Layer 6 of a small transformer language model trained on English Wikipedia (15 layers, counted from 0, width 128).
A neuron's activation on a vector x is SiLU(gate . x) times (in . x), where the dot is the dot product.

Input weights of the MLP neurons that the questions are about. A number n stands for (n - 128) times 0.0033.
n26 gate: 122, 102, 221, 140, 169, 171, 100, 47, 150, 118, 83, 76, 60, 186, 154, 160, 129, 141, 107, 162, 112, 104, 148, 118, 129, 129, 96, 94, 101, 117, 143, 57, 218, 132, 67, 149, 153, 50, 173, 81, 90, 57, 198, 122, 64, 117, 101, 115, 94, 82, 116, 136, 108, 173, 165, 57, 68, 161, 88, 166, 105, 104, 51, 165, 171, 105, 108, 132, 168, 159, 139, 164, 114, 89, 126, 220, 133, 84, 132, 115, 113, 77, 192, 146, 108, 166, 186, 148, 93, 74, 158, 96, 82, 147, 119, 196, 56, 135, 115, 55, 140, 94, 99, 87, 99, 168, 121, 92, 127, 119, 95, 156, 54, 77, 90, 144, 102, 94, 110, 117, 88, 146, 166, 178, 55, 58, 141, 166
n104 gate: 193, 162, 162, 109, 97, 126, 135, 157, 113, 130, 87, 156, 65, 154, 74, 87, 116, 214, 170, 130, 90, 98, 100, 163, 142, 101, 122, 162, 116, 72, 128, 164, 37, 64, 143, 188, 107, 140, 90, 146, 68, 180, 183, 191, 150, 135, 152, 133, 175, 48, 148, 115, 144, 138, 137, 110, 89, 121, 74, 157, 123, 83, 151, 82, 163, 214, 7, 140, 93, 107, 168, 101, 173, 85, 94, 194, 133, 64, 143, 129, 105, 153, 107, 221, 98, 168, 200, 192, 184, 102, 118, 177, 148, 106, 145, 165, 145, 97, 115, 167, 124, 116, 147, 143, 193, 142, 95, 145, 127, 119, 97, 114, 138, 109, 141, 48, 118, 173, 127, 61, 85, 53, 191, 151, 146, 142, 133, 114
n146 gate: 111, 79, 129, 147, 123, 160, 153, 127, 134, 180, 91, 110, 172, 143, 102, 104, 114, 93, 161, 178, 164, 62, 93, 170, 114, 116, 129, 138, 94, 154, 115, 114, 96, 129, 126, 173, 119, 191, 148, 119, 98, 125, 70, 122, 151, 169, 100, 127, 116, 130, 141, 94, 154, 70, 106, 129, 95, 167, 105, 180, 189, 159, 197, 193, 125, 92, 97, 83, 126, 109, 185, 112, 128, 162, 160, 91, 82, 100, 69, 131, 25, 165, 121, 99, 158, 184, 150, 134, 58, 120, 220, 90, 177, 141, 186, 169, 79, 206, 152, 142, 187, 126, 41, 84, 123, 88, 175, 190, 136, 80, 192, 88, 199, 188, 122, 148, 144, 152, 127, 188, 121, 127, 102, 119, 95, 74, 131, 142
n185 gate: 73, 143, 111, 137, 83, 119, 146, 92, 157, 119, 113, 137, 142, 154, 185, 145, 108, 103, 219, 157, 65, 92, 98, 124, 184, 188, 230, 51, 149, 124, 135, 154, 113, 158, 108, 140, 149, 139, 118, 168, 177, 124, 56, 150, 138, 162, 161, 117, 124, 137, 131, 79, 122, 126, 178, 181, 230, 128, 149, 165, 165, 231, 149, 110, 91, 173, 145, 89, 77, 82, 112, 69, 86, 105, 186, 71, 114, 90, 126, 86, 154, 150, 39, 159, 145, 93, 112, 140, 209, 135, 150, 68, 193, 110, 69, 98, 156, 158, 111, 166, 166, 98, 44, 180, 104, 103, 189, 153, 81, 99, 133, 172, 95, 189, 136, 206, 142, 153, 164, 161, 130, 41, 129, 134, 83, 104, 141, 60
n26 in: 19, 236, 140, 210, 133, 161, 161, 194, 151, 188, 104, 89, 115, 92, 111, 168, 67, 166, 110, 165, 94, 152, 182, 81, 156, 15, 55, 109, 128, 134, 159, 160, 103, 101, 105, 86, 120, 180, 199, 132, 64, 148, 15, 153, 154, 146, 164, 142, 142, 166, 121, 89, 109, 179, 116, 127, 91, 109, 206, 122, 179, 181, 102, 77, 150, 83, 149, 66, 125, 196, 170, 141, 155, 156, 89, 110, 145, 148, 124, 154, 132, 69, 190, 85, 138, 114, 163, 136, 176, 155, 183, 76, 52, 95, 148, 88, 113, 98, 166, 136, 149, 81, 65, 131, 127, 85, 162, 156, 57, 108, 201, 144, 87, 122, 157, 51, 88, 179, 108, 145, 169, 118, 125, 57, 159, 161, 109, 158
n104 in: 114, 174, 87, 192, 186, 118, 56, 142, 45, 62, 192, 83, 142, 95, 66, 77, 111, 175, 109, 141, 79, 150, 113, 115, 105, 173, 89, 125, 164, 152, 170, 106, 101, 151, 101, 100, 86, 97, 135, 199, 77, 144, 129, 149, 158, 153, 60, 160, 97, 119, 81, 150, 100, 129, 74, 196, 67, 156, 148, 59, 92, 171, 143, 84, 150, 108, 147, 68, 111, 151, 136, 114, 170, 101, 132, 147, 96, 103, 106, 85, 94, 87, 139, 160, 141, 121, 202, 94, 157, 159, 111, 92, 134, 154, 138, 41, 174, 146, 157, 43, 105, 99, 71, 172, 130, 120, 166, 107, 170, 92, 217, 91, 164, 105, 93, 109, 149, 141, 196, 100, 125, 129, 162, 93, 83, 69, 150, 110
n146 in: 138, 122, 167, 110, 161, 211, 95, 172, 160, 145, 102, 103, 159, 177, 147, 116, 222, 150, 101, 136, 45, 143, 162, 138, 171, 97, 185, 136, 132, 103, 157, 65, 109, 169, 149, 174, 115, 182, 100, 105, 91, 105, 152, 190, 144, 115, 123, 58, 157, 82, 151, 68, 114, 85, 128, 99, 155, 118, 179, 130, 136, 158, 72, 121, 154, 158, 120, 147, 82, 177, 136, 206, 154, 100, 101, 43, 92, 112, 83, 116, 174, 222, 94, 183, 83, 117, 42, 81, 103, 72, 165, 72, 54, 155, 169, 140, 105, 84, 146, 97, 124, 143, 119, 114, 128, 78, 141, 68, 100, 164, 113, 111, 84, 112, 114, 127, 160, 143, 85, 145, 98, 128, 113, 126, 164, 67, 115, 116
n185 in: 114, 151, 76, 155, 135, 143, 91, 108, 158, 58, 140, 138, 169, 84, 136, 105, 106, 46, 102, 106, 114, 117, 115, 113, 75, 120, 162, 115, 83, 101, 162, 102, 95, 127, 187, 102, 150, 125, 109, 121, 144, 121, 99, 91, 144, 160, 125, 140, 172, 149, 165, 152, 139, 100, 168, 148, 135, 133, 174, 235, 180, 165, 215, 59, 158, 105, 91, 122, 137, 41, 131, 127, 123, 60, 113, 120, 103, 107, 124, 89, 108, 161, 107, 164, 146, 204, 94, 78, 158, 142, 100, 100, 116, 96, 204, 197, 155, 185, 67, 107, 131, 97, 162, 152, 85, 136, 120, 100, 111, 250, 118, 177, 147, 124, 172, 119, 169, 126, 136, 168, 177, 170, 138, 146, 134, 77, 111, 69

Each question shows a token from some text and the vector x that enters the MLP there. A number n stands for (n - 128) times 0.038.

"ent": 121, 108, 99, 123, 146, 79, 137, 135, 72, 137, 107, 172, 166, 132, 97, 105, 170, 99, 151, 140, 110, 156, 132, 93, 84, 92, 112, 126, 146, 132, 189, 156, 119, 71, 110, 173, 125, 135, 106, 102, 90, 166, 161, 162, 144, 94, 93, 99, 100, 185, 90, 122, 141, 154, 162, 131, 113, 116, 154, 139, 159, 149, 186, 145, 113, 115, 107, 139, 73, 144, 119, 111, 138, 71, 173, 116, 99, 141, 163, 126, 91, 172, 111, 85, 120, 106, 92, 126, 106, 135, 127, 89, 111, 97, 92, 113, 139, 123, 148, 129, 123, 131, 188, 148, 143, 189, 120, 95, 156, 155, 169, 115, 139, 146, 118, 109, 127, 112, 128, 154, 109, 131, 195, 172, 103, 129, 148, 136
The two highest activations, in order: n104, n26

"ade ": 147, 144, 141, 208, 107, 96, 131, 123, 107, 174, 114, 111, 188, 118, 129, 154, 138, 112, 115, 77, 113, 135, 140, 141, 134, 77, 132, 146, 113, 116, 113, 72, 91, 83, 142, 82, 74, 169, 139, 101, 144, 137, 128, 109, 135, 119, 193, 125, 108, 139, 100, 128, 167, 142, 129, 110, 79, 135, 127, 113, 119, 154, 162, 163, 166, 154, 123, 183, 123, 143, 141, 121, 167, 172, 127, 162, 139, 145, 148, 142, 139, 151, 114, 133, 115, 116, 128, 176, 118, 137, 116, 137, 126, 80, 132, 109, 218, 118, 121, 153, 123, 55, 128, 158, 115, 105, 145, 160, 118, 103, 146, 134, 149, 144, 135, 126, 77, 118, 159, 139, 133, 157, 91, 110, 117, 189, 143, 137
Which of these neurons fires most? n185

"ir ": 202, 125, 101, 106, 136, 70, 141, 76, 128, 172, 118, 131, 144, 104, 136, 114, 174, 98, 176, 141, 134, 156, 175, 119, 127, 120, 116, 102, 117, 136, 130, 142, 69, 87, 175, 129, 78, 113, 101, 138, 140, 166, 150, 137, 144, 107, 91, 110, 79, 158, 112, 128, 132, 113, 150, 175, 101, 151, 106, 142, 130, 161, 153, 125, 150, 119, 180, 144, 118, 106, 133, 178, 207, 181, 109, 154, 123, 105, 137, 117, 91, 154, 153, 119, 146, 144, 131, 170, 103, 97, 124, 94, 107, 119, 145, 131, 190, 94, 136, 160, 105, 157, 142, 117, 93, 127, 137, 144, 146, 95, 138, 132, 96, 148, 87, 107, 80, 141, 136, 172, 151, 157, 115, 156, 134, 136, 124, 114
Which of these neurons fires most? n26

"ed ": 136, 128, 134, 158, 130, 93, 119, 97, 110, 139, 109, 122, 167, 91, 142, 124, 171, 109, 128, 105, 131, 129, 128, 127, 109, 106, 108, 96, 119, 118, 105, 128, 68, 100, 145, 112, 72, 144, 126, 133, 132, 153, 125, 98, 150, 110, 140, 175, 126, 107, 104, 102, 176, 107, 159, 150, 95, 156, 138, 95, 150, 177, 116, 162, 191, 101, 123, 161, 112, 151, 156, 153, 156, 152, 96, 140, 138, 129, 146, 107, 113, 174, 102, 125, 149, 161, 137, 223, 85, 108, 102, 128, 62, 127, 123, 109, 184, 106, 157, 134, 94, 88, 122, 138, 83, 136, 124, 181, 91, 156, 151, 148, 129, 154, 104, 139, 131, 130, 113, 185, 114, 121, 137, 133, 106, 185, 151, 98
Which of these neurons fires most? n104

"y ": 190, 80, 151, 117, 151, 82, 144, 98, 95, 189, 92, 120, 135, 104, 149, 85, 151, 96, 147, 104, 144, 169, 145, 134, 122, 129, 105, 96, 132, 144, 111, 107, 81, 123, 148, 96, 60, 145, 109, 135, 87, 133, 117, 139, 154, 112, 138, 124, 107, 138, 102, 101, 125, 123, 182, 152, 112, 126, 127, 146, 122, 154, 150, 140, 156, 124, 173, 187, 117, 145, 132, 126, 181, 180, 104, 143, 129, 131, 171, 117, 98, 161, 127, 130, 132, 149, 141, 181, 111, 89, 119, 143, 75, 119, 127, 87, 156, 115, 156, 150, 108, 116, 157, 109, 109, 107, 161, 158, 151, 116, 118, 129, 144, 166, 86, 95, 93, 103, 130, 174, 143, 142, 152, 154, 94, 154, 145, 83
The most active neuron and its activation: n185, at about 0.4

"ac": 106, 99, 98, 139, 86, 129, 92, 129, 96, 115, 136, 163, 162, 147, 143, 148, 173, 160, 181, 122, 109, 125, 128, 127, 135, 118, 83, 116, 101, 167, 138, 155, 155, 121, 166, 149, 86, 177, 136, 114, 80, 123, 142, 94, 189, 64, 111, 186, 101, 130, 115, 109, 152, 99, 139, 109, 102, 132, 205, 122, 156, 124, 120, 145, 144, 131, 146, 164, 130, 130, 151, 137, 115, 119, 116, 172, 165, 137, 156, 162, 135, 198, 96, 163, 137, 110, 130, 159, 133, 166, 142, 155, 109, 127, 89, 91, 189, 162, 165, 93, 135, 128, 140, 158, 141, 141, 126, 115, 118, 105, 146, 105, 148, 151, 134, 100, 115, 110, 148, 131, 108, 178, 126, 110, 150, 172, 124, 123
Which three neurons fire most, strongest first? n185, n104, n146

"of ": 140, 155, 95, 118, 110, 94, 106, 116, 110, 142, 140, 138, 147, 154, 117, 103, 161, 103, 137, 115, 142, 125, 99, 135, 141, 142, 143, 115, 106, 111, 123, 96, 106, 73, 131, 106, 59, 183, 103, 150, 120, 154, 103, 109, 207, 92, 171, 151, 126, 137, 91, 140, 147, 102, 191, 114, 92, 149, 109, 124, 143, 166, 127, 174, 117, 115, 128, 158, 81, 179, 104, 122, 167, 189, 116, 137, 132, 124, 166, 95, 112, 157, 168, 149, 129, 124, 92, 169, 90, 105, 99, 154, 122, 128, 82, 99, 171, 152, 156, 128, 137, 110, 126, 146, 99, 107, 141, 103, 122, 150, 126, 116, 145, 157, 87, 128, 139, 149, 126, 136, 99, 127, 130, 74, 125, 100, 126, 157
Which of these neurons fires most? n146

"sy": 134, 94, 109, 112, 82, 54, 165, 112, 127, 135, 88, 130, 134, 135, 166, 95, 73, 153, 138, 149, 140, 89, 113, 118, 112, 103, 108, 100, 118, 134, 155, 138, 140, 143, 144, 116, 90, 198, 137, 100, 74, 123, 132, 92, 170, 129, 91, 140, 125, 165, 119, 122, 160, 84, 140, 118, 121, 108, 132, 163, 118, 124, 160, 150, 141, 158, 111, 152, 127, 151, 167, 83, 164, 153, 135, 138, 147, 147, 164, 86, 126, 178, 73, 122, 163, 133, 121, 198, 111, 186, 128, 157, 166, 112, 101, 124, 143, 87, 148, 131, 106, 153, 179, 177, 97, 143, 113, 120, 137, 161, 116, 133, 138, 117, 119, 164, 122, 124, 102, 100, 66, 128, 184, 149, 130, 115, 156, 129
The most active neuron and its activation: n26, at about 0.62

", ": 162, 152, 159, 128, 150, 79, 130, 83, 111, 164, 145, 156, 73, 136, 127, 145, 118, 94, 116, 83, 114, 137, 149, 99, 158, 134, 125, 82, 141, 138, 156, 142, 112, 114, 143, 93, 30, 173, 82, 107, 109, 120, 97, 120, 194, 120, 106, 149, 110, 149, 135, 127, 143, 116, 140, 146, 84, 150, 118, 120, 118, 180, 116, 158, 109, 144, 157, 162, 128, 176, 134, 140, 147, 162, 122, 185, 105, 143, 166, 136, 94, 172, 160, 129, 130, 135, 130, 183, 124, 103, 122, 174, 125, 129, 129, 113, 151, 108, 89, 144, 94, 94, 109, 103, 104, 113, 119, 151, 116, 151, 160, 133, 141, 138, 131, 111, 124, 115, 106, 143, 113, 140, 131, 152, 148, 125, 132, 134
Which of these neurons fires most? n185

"ef": 151, 155, 84, 149, 134, 108, 116, 124, 91, 129, 79, 110, 96, 135, 142, 111, 124, 150, 139, 163, 115, 132, 175, 54, 131, 128, 87, 94, 139, 141, 148, 112, 92, 125, 162, 144, 105, 158, 143, 90, 100, 147, 129, 118, 89, 102, 131, 92, 146, 127, 58, 129, 165, 99, 147, 145, 94, 159, 161, 154, 105, 106, 124, 125, 109, 132, 149, 135, 92, 128, 160, 164, 146, 125, 104, 132, 176, 113, 122, 136, 147, 137, 134, 79, 154, 177, 100, 88, 101, 142, 162, 118, 143, 155, 156, 104, 147, 91, 93, 104, 151, 133, 178, 155, 93, 176, 138, 126, 135, 141, 166, 117, 69, 126, 176, 106, 84, 116, 142, 141, 133, 193, 187, 154, 92, 128, 132, 125
The most active neuron and its activation: n26, at about 3.2

"an ": 135, 166, 157, 174, 132, 124, 128, 74, 130, 160, 127, 116, 172, 90, 104, 128, 160, 106, 142, 143, 134, 193, 173, 158, 178, 94, 110, 146, 155, 127, 116, 136, 103, 90, 102, 151, 75, 160, 108, 88, 129, 136, 124, 129, 169, 126, 124, 102, 114, 148, 111, 94, 183, 120, 151, 131, 124, 129, 131, 160, 150, 144, 144, 183, 142, 175, 181, 159, 102, 149, 167, 150, 133, 137, 126, 163, 124, 132, 151, 119, 139, 149, 141, 106, 98, 128, 136, 204, 98, 117, 125, 78, 123, 96, 99, 113, 203, 123, 115, 135, 142, 132, 137, 134, 140, 135, 158, 139, 154, 142, 151, 43, 108, 156, 156, 117, 124, 104, 102, 142, 119, 161, 157, 82, 139, 158, 119, 101
The two highest activations, in order: n146, n185

"ich ": 184, 136, 148, 124, 127, 76, 134, 80, 122, 149, 90, 116, 121, 89, 151, 115, 163, 92, 128, 121, 139, 145, 153, 139, 133, 118, 109, 96, 126, 149, 131, 153, 74, 102, 185, 95, 55, 137, 118, 104, 100, 143, 135, 120, 158, 120, 88, 99, 62, 138, 103, 115, 177, 107, 167, 128, 106, 165, 137, 127, 156, 184, 159, 156, 142, 105, 167, 139, 152, 167, 123, 130, 143, 199, 117, 121, 105, 97, 174, 101, 96, 147, 167, 130, 123, 101, 106, 144, 129, 106, 104, 100, 102, 140, 102, 128, 174, 86, 131, 152, 102, 129, 115, 95, 96, 134, 148, 150, 121, 106, 95, 140, 119, 160, 116, 111, 105, 116, 130, 123, 115, 129, 152, 164, 123, 140, 156, 97
The most active neuron and its activation: n185, at about 0.12

"tion": 154, 83, 113, 122, 65, 80, 119, 118, 95, 143, 55, 120, 156, 165, 133, 116, 135, 94, 174, 127, 114, 93, 145, 119, 115, 139, 81, 133, 140, 148, 121, 112, 114, 124, 128, 101, 144, 126, 150, 101, 124, 151, 132, 89, 152, 92, 71, 144, 142, 119, 121, 145, 157, 168, 127, 165, 116, 134, 144, 58, 122, 160, 211, 144, 167, 134, 112, 134, 109, 164, 156, 163, 184, 138, 136, 186, 103, 114, 168, 112, 105, 161, 151, 166, 131, 104, 124, 98, 106, 170, 111, 112, 100, 91, 55, 158, 127, 105, 138, 152, 81, 139, 131, 131, 110, 153, 94, 137, 111, 124, 173, 177, 135, 128, 124, 154, 148, 115, 107, 155, 110, 143, 143, 139, 70, 153, 145, 89
The two highest activations, in order: n104, n185

"3 ": 125, 125, 131, 121, 158, 132, 155, 96, 118, 128, 136, 154, 161, 148, 132, 106, 114, 134, 118, 105, 128, 142, 135, 129, 96, 134, 87, 114, 137, 137, 177, 120, 129, 89, 147, 117, 63, 188, 160, 129, 112, 111, 130, 131, 133, 95, 127, 125, 152, 193, 80, 107, 176, 119, 154, 143, 79, 147, 163, 172, 155, 124, 173, 142, 140, 150, 120, 170, 102, 156, 152, 147, 140, 178, 96, 166, 147, 116, 155, 131, 108, 142, 86, 156, 134, 150, 83, 125, 74, 131, 154, 154, 170, 122, 110, 124, 154, 108, 146, 135, 126, 92, 134, 113, 53, 79, 114, 114, 152, 178, 135, 126, 109, 101, 92, 151, 140, 112, 144, 168, 158, 163, 148, 153, 168, 129, 154, 137
Which of these neurons fires most? n146

"ah": 199, 130, 87, 173, 144, 100, 107, 101, 180, 187, 92, 84, 142, 86, 151, 132, 93, 99, 156, 104, 99, 168, 123, 98, 94, 98, 135, 136, 130, 125, 156, 115, 145, 68, 175, 127, 120, 133, 139, 99, 111, 182, 122, 107, 133, 117, 121, 99, 137, 80, 72, 175, 108, 111, 147, 197, 99, 127, 168, 160, 128, 153, 146, 122, 111, 136, 107, 180, 138, 140, 114, 134, 121, 146, 114, 124, 96, 136, 193, 79, 81, 158, 129, 135, 133, 141, 114, 164, 114, 125, 144, 140, 121, 121, 160, 140, 164, 105, 119, 121, 132, 142, 136, 120, 105, 133, 140, 144, 169, 179, 99, 113, 128, 135, 104, 119, 181, 104, 166, 114, 98, 127, 111, 120, 97, 147, 102, 129
Which of these neurons fires most? n26

"ol": 116, 73, 84, 176, 115, 68, 106, 99, 149, 113, 93, 157, 84, 153, 119, 88, 133, 85, 161, 148, 80, 181, 136, 92, 128, 134, 62, 153, 153, 171, 152, 170, 102, 68, 155, 145, 127, 104, 125, 114, 86, 150, 91, 100, 140, 119, 121, 100, 90, 103, 114, 142, 136, 151, 180, 157, 112, 122, 137, 152, 114, 140, 91, 142, 147, 117, 188, 135, 159, 123, 158, 141, 93, 142, 128, 145, 184, 131, 132, 121, 82, 150, 141, 120, 141, 69, 59, 105, 115, 143, 108, 156, 135, 72, 123, 131, 154, 115, 99, 112, 120, 116, 132, 140, 149, 117, 114, 153, 149, 117, 144, 84, 118, 122, 116, 183, 161, 102, 119, 96, 134, 143, 109, 162, 139, 109, 99, 129
Which of these neurons fires most? n146